Layer 4 of a small transformer language model trained on English Wikipedia (11 layers, counted from 0, width 96). Numbers have three digits each and are written without spaces.
In attention head 1, each number of a token's query is one row of weights dot the token's vector x. The head spreads its attention over the tokens so far by the softmax of query dot key.

Query weights of the head. A number n stands for (n - 500) times 0.003.
q0: 582542392528530575329503528509570345543444621525448447430495563611532567326610495409424458383495416484478402627620532404459419461427616481403554553513475372578459487609521540471485291349454534431607418414343381477466571508447634519437538331451510358630595584622570567664401337591811577585
q1: 505348552404472585453609308491526609477425545484484497436590554641486647392567423492559603459447456352549484493581481450573460536508566413580327448559427602603579407386313518494484585398434604320375494613501397369470516578535508558487422579559558588612506405448516443431481533397535510443
q2: 574507265651415576438509515540528598567577467497458411635435553528596349663561576591402592372436475484568420577539679432507495540546407606459422571445501436426523599584462495681446362459665526474490525364544698555678446468455469512615450508517608463264500500478511461403423537406760596617
q3: 501557488524562373541493359589541427617538492553551525625545529668417501488453500537522402636564505501547481426490482502530684669500452583417573397448426660646256543462368459298517472552401483714488558528508549445518442387576474521581574502408514554357564524449489463588373500598541611413
q4: 451598420593407685471395685525377542719506503569557569456384429443578439573451470497608453591341596573560505537508542492359584360422509614688517425423570470503542623420499445435458644512530445612586464563471466362416413482563533354433567506497601594542467605381551535539437446563646452436
q5: 528320745275508470542546387445437459597420422631521505533510329546503416303366508634631607501336492558385437568577592570505608543606522379654692242492695677454474433447422578429492590381506586414603446528495518465456365424460421556323598492494506403433591422586706448480636609514397339560
q6: 656584387463500348275558419413688406538521616342548388388613455789594388602499415567560495460433484429522554509377533470537359532417498681460365791461504481562327526482455378353372382410467273486488505523253419462664507807512647558538541337593388527670548444244561544347585665615729422399
q7: 609366431766520395686426526571636670295629397556579457345263594414344602445499429630355456461641449427623513468531430471576411503406441506366371533446367646469563491566548491549658640367492527577452479560417587543576531331531530542449519306357604573462448388430339538643536387574515487651
q8: 647484371457572972415344649448456516464473445568628405355524589545471432686501384658566657514607483386467549530284450549671655637419381534472387293445640488496679439538567467316625375388474295517337361674475315343617561476472596569526647358454596399536608493525587413677334517539627623566
q9: 335488570231552469427705438336527579525632517478656419616408467620520463621415646582528365562432545585276654362486416524528820592783514544471478466471487556575300390462472433283385504501490477531409451443523472407529616349470401361595537469422408453501649565470795531479375415493396504552
q10: 545344568676338523673563433503497519589461458458602455565416724378624571462383433416440491704415434349513305495497547504461629388443410424432488430479626456537718408615599519162501448277232638375672315575619431325371277370411387725603539612581387492334305384544486410515674451366409602631
q11: 601356552622338382380457352478534392649669515498506531515286549310591483726583482357436417488321399559405418603516544374457338446539582497487313724458314243353528218537490649475464545506458524367604657508482659399634442705413536594435461498466383522404318491502605469580265464537553460465
q12: 342348541429465597438576588567332550434377609446370482530462388451508596446639763596461473452604446407532493460456482478278567270362488565324447583642537609463376609592753568409564413591637539368539507559543445454571445359519617647422501673455531665589400590579629588585502500501594294439
q13: 547458465389436489700335569594499471482594537556644300509461456569483490614658621452463521645581371541425554614501604570463468400585591656452672570443398607553503379632340578506342537457460566372428398495522484660543375320632500465557429542407409424470477521512459534601514444625335284355
q14: 401552605442380749687401559597377606616304612588597600631473505291642395703629482596361403571501531545386526473404545493430490569376613501631465372580485363711673650613652526388459338258446554511550661572603513294405514507427371616537574481315701473608357642658466366448362458514443451369
q15: 538587696469539343538500382475624451645434557419539561624453438518528557491307577512550531582370494432509510460341352435524580482332666644576448370554515541416589558304523673434564568528558535458506351462553535511356538489396618622487433406400512685488437670434470573689345566643691381378
q16: 405322529654474649510471627504659405524599509369586489630471546552572506434540572612518544537410398515407487527686534507562273441500449433483568394599476394548400474600400620610671391520408513509565425571628441384611451438351436444439476581376464653379573472416449560583516418417611638573
q17: 630524442645430627521593476571642457544484457576359501554474548391519421690554524409399515474447423478561431507613602459378575476652448389537588379379571262420638501736398470549412282378421376428400509439564483621636554467456444626671356260405510414378587482562428373551413473498631546586
q18: 527519525553497607459591475543372501450473591611482407507579516450378507497389528499506407501432529526449416493490548373424551546582426601568373371460681421521479608620473392330588380544376529542418456437537740483433588435463459643585509327383561520407491398506633463414470489529589527440
q19: 413412571373528513311492510358383386472453341393465643521365430570533596365498521554629652274447561546397549481432491547576386383473634433443670525474617614519499590439461523420430466576508452447625478603546463450455461742413555426371624664502535496547619531566429595423440619406256352478
q20: 331488417506641298480588626365646501479483426495517614639481514567427528097534650416555577461418476526619480545531579641429371720512659498412613458481429446422309333588538606591634614542525449284452396422665451583552571497462413376272612491644358484648549548571479564384555503486196432430
q21: 520534403355432405389578508413321492266362579561509282504543410524418521419532596550515411246381451526509513406554463576571549517362484552433462464558601720453466464466418403601577567556598436470493471459466422504430555660427701439238569494433663530551674482427391607404591435377437497454
q22: 750314428603387626616430437478578564687587392546507459192385592362392608550481216588616685375387551293454449494671504256400429380493422630472439494538385295323598654630596446432443460467463439430719373472435548443476553536457416455485418549560453491577394526524531500624371327563622325424
q23: 508406716464595657746552378471452519618343304399457589458540527345480518265467441581407455439482493435598476555495515632616532621590643480434495240515599688512316494382522352553654559372409424450454422638513589492553465425330602615567535456460519660343483536527401529574725563484270575547
q24: 447488378608652500525395577517528585509628663541541483453477548487344216417568440578692512525499629610517438560432596381449562489508679508359668409606448534374512510616351396728529557577585494235540445434571499617507457482572517433579289373505347581327432430558489595457315678702324467472
q25: 469415545460368301536372466372503494664563617283481604539441518592730388667364549457284395476520480294456402507422432409736593480407458402425557534613520469631520300360562341545432481386386480445418444587411706371487510447389291209491279433592597383542507524657256505465451452438533339698
q26: 324518457526466353566426587418649476628564505507531556471608438431364412539551507581695564517550583382575565489509628379494319371586595468545473335545564407536604592619387400490507552694440244391463439514549486450550499475658520502421387528642515518447447730620592689628321411686459571569
q27: 575507653298450118489425762425501439489393510421398370554461632406342507740768501572480567456578731402279485480304587476416354392616485520468459411609672506424516445687566565429278615702479594563441521605626305481450469544496563552433468377441691479307419522575663406474572608535710371357
q28: 630771511828607360406710605435475524423547562527645728586438563605463469438467661374577381475718394299470430482566566459639439427502629412380575598682423376450393565640701306478456546491523445272687672503383645632446514476342509485483789524638438497529473517474312475572405598369522508540
q29: 408268647558588564440598461387494549362435778741591535348686499454438419592272514478497441571607464549644434432439617534369631504480524412396495680467439570460396457391524433514443514547531583644601193412530464451333676691476383458534656622581551498465465524601449623743396529629401556584
q30: 526681423585430495460345463521385492312636465610594588426464561562508336537513372309655709443542668690645518529629424416383412508731465440454546298592257683585305614444398353386444398521689564365520478608369600441460428460670451503413409431479603510532664452322445477625461616586333365410
q31: 557456463343430470649612638585484500567606428331555503493374502358344585659332310638653540537649490436529595442620468669462420517430481475542460515650277501538524439411371561308388356494424581502471494442680512540708581574365456455507383392620404437769597597445476612322590505484345485812

Each question shows a short text with each token's key, already scaled and adjusted for position as the last token sees it. A number n stands for (n - 500) times 0.00048.

Then comes the last token's vector x. A number n stands for (n - 500) times 0.0092.

0 "EN": 410576442367445361605599516519525696623522427500495447398424524575452173424677498470473600540595
1 "T": 597548460412419341577658641578560663623357369538467462434485569574466266445650508461438475617641
2 "), ": 452482509473519404575684500247438543607406361464567521571437460649563378412609741467473466613639
3 "Famil": 520520555422401357635651544506488659530466397570452571455407459492502256408661510417441366613727
4 "y ": 496557493451396500528555579357560602451368435536417553417415413600429317346626709498713323534572
5 "Med": 557412581494505333492551633478431644522436447542562572454372407387522262416703624453413390604671
6 "ic": 558499538545475425628673433462567748560457372486491463552432415534533266395681609424431386540659
x: 512497480942528567491492570623562426424413453352563630302565581532565498680631500476566435579415442338369441495528522477449718474442359531572443582470462484427678614446394552663445274393689326409471566629568420605540549594624420522710302233436542603557491391620422540528521376408475559349
Which two tokens does the last token look at most, in order? 5 "Med", 3 "Famil"

0 "0": 519579452352426370583614546516560661559434350502477504419402541600447212426682524433504468610661
1 ") ": 593536504368434368616671556476500531579391398453514516415345438665526196391619550454392502583511
2 "| ": 536511511521621534455671456448254471413433354529494514490468336414568591254381561492603307463418
3 "Di": 537589686469440438668614486483508637645475432655365589428383466547443219406485452510411379543453
4 "R": 484506581429477402522595512567540703564382471642525615482429498579483213361667587387348475614532
5 "it": 567478544489379434630763432602428583548448386452517473442449567510474240509557498420377278568615
6 "o ": 540540525509481489582623422541438695516435452512485491530363409573520380239635711650429327496612
x: 617440409586369084599489629479665583439570707499620653458531569550476343613666625544507464460431335439394433538598729381429609508375481589555399473542451421551685430606437363583501528455603409461551440441487392492648586531475476751442362668464493538482298191534453642407387408494494431505
Which token does the last token look at most? 3 "Di"

0 "war": 507479503478401419562614528529503630601422399456533481471497562528493293446648627437496491572679
1 "f": 484480490446423459587579426473549706585449417558496512481446525486508334368644614397527482521648
2 "are ": 452552530439471464593578467457485697510375401520523455422435487513501343350633624505539364540560
3 "(": 561519533544543382439556487472402593527381409415476516524466358391499482391605713627528502549607
4 "A": 513495586452425359507593551556471627545387456571542576500406410502452270372582557431454493560589
5 "S": 445505543478481353544599567581503572592320433583500560518407485506466310424558616456405480556636
6 "W": 474435509477445365568592593516520617600390535549485500550427438534451305446586575415368495609637
x: 520382455717409495535468562604486670492708545485521331457398682329512290840496514236401421514689493517451603452512400439393516300375404530437610518437527559577725558578681506635732479529505348529354488544525469540617794509524552557418417346398571457484402421473465564556357544532622457433
Which token does the last token look at most, and with what share of its attention? 4 "A", with about 30%

0 "49 ": 503551461311439446644614565555466546515440434481500490358378402658484237402647558473511497553604
1 "|": 524526546482400330662658588521442538629498405440483509461360499556429212351507541497470439510602
2 "\n": 506537531409434323609604515452489546548457474424494534451300486594606164492618584532466504504560
3 "| ": 525480547587583382490680522298372608514496333454505564541512372408622496321327505417494418551490
4 "13 ": 467467630497498406563605582559481544491469469472498597494317265538571306320600645460499424585595
5 "| ": 536490571505602539485672388411386487427517298505514485501556399376542593311296474415561383596410
6 "James ": 564316634387407424566532546472470513545520562574561547505379447579507251380578582448480316617617
x: 667403330588530349708503494524566508373726772325458555460501565439331404481546464264462599653571430469422554563511656386255658391325457654428587477530516527555668490724456584462414629543558416357458642421394439499514503544641516520427493465550436562407408306388330392500415546611572414241
Which token does the last token look at most? 2 "\n"

0 "(": 470517614570520346343546433592415602581464438298525497477393327338518438381646732646448534572670
1 "or ": 436549537506454549432579415421513622536545499340599459462488409390551498286615787486687304446703
2 "a ": 473502594405376441650666587371481507505407482457513463418289374633472280364655660526630388490637
3 "10 ": 476531625420466399607589632533500598468419449512536546411290352636487235294648653514508396584601
4 "k": 537460556542386394646728608591439587550411395556562557544440420445425219365611610443418348581656
5 "il": 596524614459408433587629376515492678534465480529405537500449502521515292400664723433412297655704
6 "ot": 581494550545484401595610475547468720571453364555470446544406465458523285409718501520361242645659
x: 584567286715588567513338376392542466371518598461641702315419744435532481795603658515407463638486456560423737387632497370564500448462546433424332514436515702453644617544599406561348396483447400589536508586370341667522432470578375535564215458353506562645514475563449352506484579496493487385
Which token does the last token look at most, and with what share of its attention? 3 "10 ", with about 30%

0 "o": 410528535329337323671691504472520747755386295479501510409415522623497129412712709455331482625773
1 ", ": 370547508376538516570584354206342657531582351363493474460505369568636545275825840418461260609790
2 "U": 500603568325439303518372694498345742574393530529384607380402421451406208234761853481354412568697
3 "til": 592644669441392425619641418497574768562524615424385623384329585533415039287688600377454243587675
4 "ity": 463505471497452369749706548500526716570366265657413485406390589424519133295768703430496219587673
5 ")": 395523508555347194665684615441723712761321275523379452543298560634529167338613599536409510628590
6 "\n": 488568488647368261564739491410355641531454265391445376592361375496649021367577671612491397485746
x: 583495535762610380687446575575751663482613547621625549458635554464593553381656512333496794474449351569453518466559389562477519612478394608647503532534597734573626759640697391607621461488643432438475504424322410414491499713466517573369428458400520520531573394626516600448313457454354386454
Which token does the last token look at most? 5 ")"

0 "3": 504580490401478344613597560541561606569457355514448532457368519618460215436656472484479480589647
1 "M ": 492548546393465449564593474487434660546374363542513440406391429552468241346655669503497416556557
2 "K": 579580602436428387631642607559453615614328401569466547453464375504449306434633567447358466576551
3 "iev": 589660611444459433533581582531504551530470437492345576351389529498512281432557604545420297565664
4 ", ": 541508498422523490573583391327377605446525339449479506518449466589602549357643723486469362579669
5 "was ": 542458499555555345514698492327394523498317535326508547529461475486508433329601729465527534540430
6 "the ": 531470603559492333609698521391488608512474417489501585545359482542497255308574582501462470503648
x: 647556484828533289941512599696597697413388564453532367366523675637528418387587393500545416384521447443631535424615486430553610562345408432411455584556566491497577566700529575636489490616610590451582629555512500510472544361402427405433480537514385611465415357503521522626469534430800505451
Which token does the last token look at most? 6 "the "

0 "new ": 473528463319439413568585606448426636474371452485517422378400418597478197291696716445616463518575
1 "amb": 418582561431289427583582529530480648509409423511481451448497456507546209381739752430447416478703
2 "ul": 435562541432429458582601448555555692640317365527545472399458585450514331329665637486322201562514
3 "ance": 519498495439472346651635553459543735518384417607470521458376486553484227341766620456506411545667
4 ", ": 572515503416536488524497469253408654451448295490448493516480451550612595326727759454505326617669
5 "and ": 604512444516556440533628527315549587596412366497502467538521433542518580172674821413585406514599
6 "a ": 528561569606447361648681600319533509499315395478534511576320362651471328352660632416596481496670
x: 657642477614596315879494572511690624296547421419566417422523568662516585439623664570529481392455347355537515584550416546496452442434365537546492495543530518528721561564631499585495327519753567486667427426552428617670518586440350485367735358521465633397358271579409535564493491491665575468
Which token does the last token look at most? 6 "a "

0 ", ": 450539496411483470548602468310438598562569427391554463482485393547568432369701735439514364545707
1 "with ": 455487512511433467520633413282530571485440393359560471473541391479469469333595775416660394584559
2 "the ": 460549555457486408603670501420450628461490424477504484384339472593429252310638622479518524527679
3 "teach": 547574530473455374525601544570424609515441442532424586428424513438493163420704554458431402598646
4 "ing ": 503519478493421449536544503376486664448336333494526488478475387464536377313670751419578366516585
5 "h": 518457536538487496677643633480476635489338482520578619529469387470452307356689590376430360502599
6 "ospital ": 510457570477513440577559493416383702447401413535579569488402440502523333320655735367518433555630
x: 867544576597562187609489619462653461500663719442487514329527510590565398613551579409634550590433424507499529364639830389453511424456407644500477732505563381625541454530530425541524638334567310568403442536544369508445435634534624528454466380581519485676339483641349519622389464473566517484
Which two tokens does the last token look at most, in order? 2 "the ", 6 "ospital "

0 "re": 464508451378427416606629538485539649625397421525552443431445547554451245420643576481441527540586
1 "ly ": 388562463413444475576558548359477620505317430481517449425448432556468377422699710494548410524513
2 "of ": 522481494468489461518509367275477593438495420409529471483512479485511432330598746509667398499571
3 "hel": 514592587444464466543589492513487511554406515504382541374483559469429267373643653409516367602617
4 "ic": 482492566512468435619614423481536731557484366520472467513436461513520304384674565453423380529608
5 "op": 571521523489441448545581462476581749493436368595465515505452529466482350364641579420471313564594
6 "t": 535532511519418442540654473521589631547346356546441531434433554484524383400630567489512327630667
x: 481386373648521534556440424489459458303643469549710693332398659560622537769530473566492485488276558538372453520539478393532479297385486621644300672375552531477576729717600355518569305523489679597636487608484395558686535520502535602588355438609618498614550459438535436558461597596697644418
Which token does the last token look at most? 4 "ic"

0 "Rec": 398567472338421409630619587503548619626512452437551473391421401604452247431682572478441550521599
1 "ord ": 476580458399478502500591502433489666502426420535588407452496427536450296320651783521543397562587
2 "| ": 529556522508588497447595552385361591406458373519461516491453294435574629198476576580598374470441
3 "S": 581581552448481325538614617579473602599296420570555557498396421504479287351578642440431458555617
4 "un ": 430487512466464502574634422512454619556466437468472445529433365572540435432665828530361451557687
5 "Bel": 513446588470425444544545509542399600527514487567587580531452374439481233364636712482354437541679
6 "t ": 517493549484458450548560486445527637487352344490482570437354454554554370330629753607552375538653
x: 542405397620454111499440680571592525299572612397530542534559698637621501584554563460605499566394448472429410485726813419585441333422564600515399451366453495549582559690621284597498403576481440467660454563535301565535517620369515670411386384661482595458325371500568578406409590531570536513
Which token does the last token look at most? 6 "t "

0 "|": 476537518420384304664664617510509581674503424411468483436340529607434142416543548522424497471655
1 "\n": 501548524356421304635615536442494555547454464409496504438284496620607093488634577523449496479578
2 "| ": 524529575610598378480698559287423575495533337448499585529489316396687553295244435426465396535454
3 "6 ": 454521646481466374647633614566532567420475485505516609456261210557535274299562522454496382615533
4 "| ": 496478572506635552492691379411370490351531311528467484459548376375523630283239464428577330582366
5 "Texas ": 595416628384365394592483635561435619471487623587535628510330372550463252360672604432568462658658
6 "State ": 543330610471533427538446548484430632437402497620545636480256359440565285324642695510604378605594
x: 603378224682548227636578390456493539333579660312435628387478484589364402542447632402484635612688478541590438344564811400508527370412488649615512488664518510507742510560541397476434511598468378538493446466507440621478585713557487615377465519551531571611344547546391302529531536494730576439
Which token does the last token look at most? 1 "\n"

0 "son ": 480580481359417427522580509492382610541446475481535455434460424530458280384686680502482391572611
1 "(": 455526564523513316443525454541378618551415381405486482501433361405484449390676681638486507543600
2 "C": 506590524408406460534611517567465700507374423562521534450459426464465292400633591421460451608662
3 "C": 431541522402397486538633482581513685496380427569510556449445470498425272449578588434437476636676
4 "U": 523463564378402414511458551536468633513458512514429544441384519498382273429569695549401475601671
5 ", ": 606492504397505520566499414379385595417607422439432490514443535584537537434608729509442365568703
6 "Jr": 374418506501470418485532574603475573595412516528518485495394441435487296437699585467414489554743
x: 693369126559528589602577753442396437542793654324523425400629347446380392547537519462468537352561497536450449509552525580562544314440499556488447596566571555425669648586436406692504466642590388534455474532560417548600710596552488630695474352446576609455578308510413452357378449513721504517
Which token does the last token look at most? 1 "("

0 "of ": 478464482520487516542547409256582549491543400419508526507512469520498388369590774503660433407610
1 "an ": 500520496432435462599603558355485461550367439445436498384370392602438326383630667410569465461640
2 "A": 548579568395403347530584546567470631536383453590470539429407419543440225367599549414462504558587
3 "S": 530564550433477343570604562600506583594304418599562524478403490541456276417563621451396484551646
4 "W ": 442496509455458486592597424460453672491395396601382530487431454556480301387605717457395479587624
5 "t": 436475492540409424556698494518467582546342448443516549473408457443512326402554626496559337599721
6 "as": 546493557504435405627622592498573610549339362487527539548434537513488319365625578433432308561612
x: 681477290683636647440475569389590479445653365384736572373569667606546389802628525515578531527389457453432465523532524523537624533473291648565409444484564418805574537582516381611488214350721506460423636555567514520584534676485437426474469567569547460595341368324476547577627496502612486555
Which two tokens does the last token look at most, in order? 6 "as", 2 "A"

0 ") ": 543561489358427365581659569496503544578395448444411495441365427662536181394617572477412486530535
1 "| ": 533528485534615516437680433458265497411465377529458516492465338405567565260398562474615308455431
2 "24": 574519517435526363522528583591522625485370489571534580456350463565548300291676588361546340463642
3 "0 ": 440583637483470444656617559566428518461447425553458567404293348566478313289641512450516381624481
4 "| ": 520517566502596594515643386493274504402470251557482472472503396391559600279427543500567336478422
5 "7": 426369493515507410608545506555535679477409445635402442498332433545557365336657541374557282569607
6 "-": 506555474525589628574598336596353627536525380738461498481538424445502563375749582418562427412536
x: 483401580661521318628507503421670545408697668411699564520364479545574503512540744565547392507465370504514617282535371460556664384386441616514369579387529481507433464556540469652570386432651457410425394439473581588500684318297451539637293485577455687451404388691355685425360613722620494531
Which token does the last token look at most, and with what share of its attention? 6 "-", with about 40%

0 "&": 471538458395420442538560498543564692577472435506463436450477491533489297408676559488500522607613
1 "T": 542565475407408377567625566522545652594410380486450471421471509540488322456626519475490511590607
2 "* ": 416546526480492514596640522493504669471342465511586524474395440541492336325557549505524437584584
3 "| ": 505528542487576509501565478437314556398438365506503519477431365451568593304468557545629385501463
4 "— ": 408483568503536479510579481519457567453574534382445545631432313540554536339676579514491390563564
5 "| ": 524510587540614489458567549492367526463493381535544578534427385469533499251463527512617366431425
6 "Be": 417471585502454401523568507498472615584396427577580589539443423463482326424625633430459449569633
x: 664481504690641613596388542579583540537659617598505524331467556494396479696489520449510612562614433552412508410582559272585507353455477656456276389405288453568685452562590496665573361530372413391657411451410356543452846542575544422444412391492519507360631428445502657409210395581646480445
Which token does the last token look at most, and with what share of its attention? 6 "Be", with about 30%

0 "\n\n": 437521489446416376584672632446500555510470413461519470467401480548591300458599511527540530444573
1 "===": 471514534514560388725609648295533470469463506527555490537417472565449445424446521507502545532454
2 "P": 530550580438428439631631470557485675533398408515548509472456404508530371416605534399424471554560
3 "res": 569542522468425401583611513533600552537431516494450521431388503525423258421585605435471466538577
4 "eas": 573516530438441413561592568494543604525514450516453571454413491474454332389611593472458381645614
5 "on ": 526532537446469464606557448469575615516456421559404486435424494560491352364650655522476408532593
6 "All": 455410526462500387511516531435531584547460549581547518497413471479494277406585594499386452640618
x: 685380345663345486554470450597325637476641681310462472449651604374447495692536373547457648517656569560505422449431638505534481320347504577480500658519483535452674580645527283505499473525648341562520412499440447586517501344464565713602520489316613560549466303542482585500242545603818415428
Which token does the last token look at most, and with what share of its attention? 1 "===", with about 30%

0 "eb": 422560509399343428630643574462535611612488360492605430420438496611406186465587616460335435513658
1 ". ": 583434533426391375605651601520614611491544439446687463524439545605519322362571723710426342508593
2 "14 ": 507531586392453402595626576556430575492408432530553536427312331618500266289636700503470382579601
3 "(": 517474561559556354446653360569320553529334292393448455535460364351449445365645696557515480653574
4 "D": 514456633447398385654664511623399727640440434587515572522391441518416222393629505422439444560580
5 "H ": 527453546501424544580661360624408637487458455648371523510438481510375198400511687526424355573662
6 "2": 548401458599497357558563562621583631498381514646392401447346551564488208353595606545479353567660
x: 610255476597442470500545551483576761327589622390645350521569726461558500697540552515510576538417482422525717495623585500686590371489408566568429633411653673640592729525518361612666573506461369559685588519434444529590557677558387602634541344561511509521478342383448689419447571538735628564
Which token does the last token look at most? 2 "14 "

0 "v": 397529541453421415569645541478506600680437392451544434431443488548491286459550592469391500528623
1 "ess": 474532506449450403556606475509530623624404433483514490476469589521470248418595619513454372573627
2 "els ": 409494510438448496526539499418465653542368414513505481487459476498507358368588744514483332498598
3 "buil": 538553564450446407547590519558419659486521460494455575427365445507528261371641539456430454542600
4 "t": 426520477481443427581661483518566634563384360507494491416450560463542388378625564451533377635612
5 ", ": 555527490429512481515550456344468627479467334466502483527478468551573557367644694471463376581646
6 "re": 483463561504461431595661576493521631577347474540579553484392464497473332332645595475451460532564
x: 756435427725451573397483504341499613420555449562687402396583451503445549555668512475480548322392452371544473457439609420499604577420530624421291555356585308632608598541712533630512411326626438423561513554533696629474652546497323342597494550512562505467473289488479499307215398663732529480
Which token does the last token look at most, and with what share of its attention? 3 "buil", with about 40%

0 "(": 469517619574520339336548430596411606585462435289527497476388319331519435375653742652445536575678
1 "0": 556604448381454439486497600594568687382468526642597642452365494491415257280650588368555344573684
2 "-": 526429492517553687591613269667353650527543375723546422502563416423444582361752564421528457387589
3 "1": 405421485440542390616494593578608627467442475689541589433337583593444231298640561388417362652651
4 ") ": 347468581430465358637698606475471536516389434424446512456278433655541244294614543435346481649489
5 "| ": 440479520488665527482646461466166426396443379483507500518449428438569638217325536528567286497410
6 "— ": 615442438521591478506629442561419583439613576326376488720426278568558565276742597520448342552602
x: 534488414698351470545422619505664761370592538332555539252479481565506457502624706544535535513529543570499453457614528519257548691394410658679547710414438482569595333629491458625378568452720664543542501627479433569541537512592248441565518355534477434625359362465329621315459619404450650449
Which token does the last token look at most, and with what share of its attention? 4 ") ", with about 60%

0 "ally ": 445554459368409435605642565382449611581399469403565408416408482572461225385627684486461436507574
1 "p": 547521561493402449571687421551451709563377433433492470502423420443518261320589628439470375581623
2 "ower": 398513482400467429620599568455444713489365396556468473443450547488510290389707649422517410571657
3 "ed": 527478481470468397584595553489504707528434409502459510457416488521499318335778657476471377553679
4 ".": 286533541436497357650561575369714623533567369505365499507435503661591418377651484456476492532554
5 "\n\n": 513517541512399332554754564390455618525375292461603513481416460505676360417626577556554467467575
6 "The ": 542475553522482310623704583329498634493436417486526594565410423539496342358579606472639514576680
x: 758605612821610289867476657643603726453512489421557450410492647518571470448485517548410501416523414454509512309604517405471580544331413493437459537550460528425531484656536536526537506589646588445468505588531497438407630435436338450305605559582498581484368410552444402548485618498896441400
Which token does the last token look at most? 5 "\n\n"

0 "ur": 435533485418394360593636553477549645662452370441513451425454554573467223450618611461375527555622
1 "ated ": 517474452472448513493492510299584609370367269514568441490533459477596507391616746504479335512633
2 "a ": 476508584438416430666644582365524529459307485521459435425319419640443322405604599459549398425617
3 "mat": 578552576484448394601629538577466585496438448404448560457389441448467260383646498425496313593722
4 "ern": 617512519467489439526616376425534648566534454675441518430482492493503304404636727417382449644641
5 "ity ": 556511560436458435622512535439496700481363325599480620461341477519562319355576660379549379495582
6 "cent": 457454545566523416614649439485405624507456383563591507517398408464493231419651509363508358583669
x: 616505398772606558699511419630531595339443673471591501332486509593644524549454567618547434628557434549389767394533514377422455329586589614539269631473528523520511643435567327695426314511522322474570590476345367613510464423451539513619550274461582504677524518522455234453258554593564573533
Which token does the last token look at most? 3 "mat"

0 "hon": 416520487418380406590633544476538657619487337414585444386454501579506233455642627439413438604670
1 "our": 433536456397410340564631549531518696577482438471518503405402524565500231377681553498386501695612
2 "ed ": 443565436428405501471527538295553649378352249471515446442525434497606557337671702488460391541538
3 "80 ": 493512597414465435637571580508502629426379446579502544404306347639501316316662620440524411612611
4 "staf": 636512560458410479551603517528428588573392422586420574473444525479504213350714602413437355585668
5 "f ": 564532540452469548614574390463436719489371351567466511476424461482465365272685717487582382499616
6 "members ": 567490548476542513497512472442369649561363460533529509491417428429503374333692825496528303486615
x: 578516388649645186543393532404578441332688497362599564320541540478286465396656609586487583556553289482614369440393673454452492380366295675472444548463608407395643497588446414577432587457471171548490657683547425632502594676469482547555427495480506621705466392584572497475408443650515515453
Which token does the last token look at most, and with what share of its attention? 0 "hon", with about 30%

0 "N": 404578495398418359580614575506515606644470452455487438400437478569479242474594525488402592550582
1 "as": 495523537473465409615633599521549583581370413432528473437458574543443264409586588448424347526624
2 "ar": 519500522565452432598608415502550630584452457498500454544511573533474286457654609435408336600665
3 "awa ": 466554557413443465607564504499432648502399465499502548451410396529530354334695610576405340535561
4 "and ": 539508519456533503566569414388481626528477416516446512460463427546511521248665721521604374441502
5 "K": 424451594465473385613604604539477623610361410555522564561449384488480334431643553418352483564553
6 "ad": 509477511552391389577624519561475599509429494492503506529430510496460249402602615506415346488697
x: 607564433663506565381498573719502690414549565387669553454406475422618501769534499529487647454580397601449609400498559502555605444358417451644385486476648388695655758699312421715455444380669353448412460514507581491767410675508382363606422478327486532546449315510519531480394515585643439509
Which token does the last token look at most? 5 "K"

0 "of ": 478464482520487516542547409256582549491543400419508526507512469520498388369590774503660433407610
1 "A": 502569537388404358532583535561499642543385435610455492417430457564435218366596550425436518562596
2 "bu": 365429608503418489558600573542438568568447499480437451509450441501458408381669741510451399531729
3 "j": 527554517569520505557504476394595593563360449604428530487526578545508319409724691394370386545556
4 "a ": 450552601451445446635618455469474586501397432522443505442402475574496336290597644605445313555598
5 "Te": 455499593505453360576570468494462660603440472541556554479383436472446231468669606584421421556629
6 "ach": 571487463500466438553637479530450680544373394611463493492525521481541295447729631445410372542593
x: 720484558557622580478352409457688563250544769368588473430382661578398533768477457447576400564440435553448466433529406383412513567427388578710422518379530415676574650575359438586549402365515452485323536689466500588471438497603415477612563449335432812450501463487384371657286552554611570583
Which two tokens does the last token look at most, in order? 5 "Te", 1 "A"

0 ":": 491560433399485448665638562533556486573623486474462574495394390615421222426720507486447555414568
1 "00 ": 529551478348485508567561550563428622425446482551533487371363402596478229303627626404567472564566
2 "p": 498511539498408494579705386585447673544392379435542485498435438438521287334589606411479382622592
3 "m ": 396512499474458484574697459536383680464389406498456536464390365521453265375619619521567396581585
4 "| ": 502497545472608498474616490432260572375422373494525495479438369424553602225423581534603359514469
5 "— ": 468448531523563450498580469518453607437564564367393541677394278537553542286704604474502380560573
6 "| ": 494508580539645470452621568490344538466451338560535562554425419470514474177441556527599325445408
x: 762534453606480117530473608415691556337600435510472578428420461549587573458475532414525541497475430488471451412580535455439615560549269665593507669453599561539509698724595555689518501476674390557676636410430485775387610347642467522474381519545434538560636404404423616619261521423581592448
Which two tokens does the last token look at most, in order? 3 "m ", 2 "p"

0 "F": 417563472341404401579597516505531607596474430456495434396464486550461269446610517417493566520589
1 "U": 447579481366442404552527561503482635570483455457485510389445499528417260450617617497434548556621
2 "N": 546564535404462387589598528538541637595441488545474543394426500567489281453602523466375582610555
3 "D": 503502576447441406638629508554473667630484423534508553455427510550437263469610488463437521538566
4 ") ": 387466531477474383576657564458534555537413463450478522446350485638532281384542564502415506574519
5 "inst": 603466568494440463619654555516508568576463435488575563493385482520539272410620573427445393497581
6 "all": 474433484508501401545576571506629675540445510532507535461460535542517271370633557453424403600560
x: 763309384562443578415463561595511439432666637526542514318600762409584458665434515451604538617429686469582474429537554380566552526435429523462411812416669516558514742605539474530575394406633432441477547563307512573565461354391494718812545499403580645569347395506437564550498515431710502560
Which two tokens does the last token look at most, in order? 5 "inst", 4 ") "

0 "— ": 588528546379436427522616446584503647539559423411409516466417400640487298315739617586476437570610
1 "| ": 429572595490598453451584606482311508498487424546446459444387316469534475194431531506602325372399
2 "28": 596503497466552352540525588613514671538430504591533582471333486547548304278689548402514346484629
3 "2 ": 453524596465523427690613530581442517501437366542489556413281387584510314308686530481469388631531
4 "| ": 552511581482602572539656442483254466429460229546474479493486368404561601271469533498555373485426
5 "6": 441363507520510414608547564590535626473380468602441443531320397553558343323662557361524306520638
6 "-": 511563466521595629581602337615338622519547393740463488478541430446493570384750582423547454408531
x: 483409578648500307612516497432663543430687678433692553535374481544554496525560757565549378523454354537508612271525366459565678396400457634522382566360516490503457464539517464666566394439661453403394383454506569582499678306283438549641311490556459683455419395692341695447362590722616514533
Which token does the last token look at most, and with what share of its attention? 6 "-", with about 40%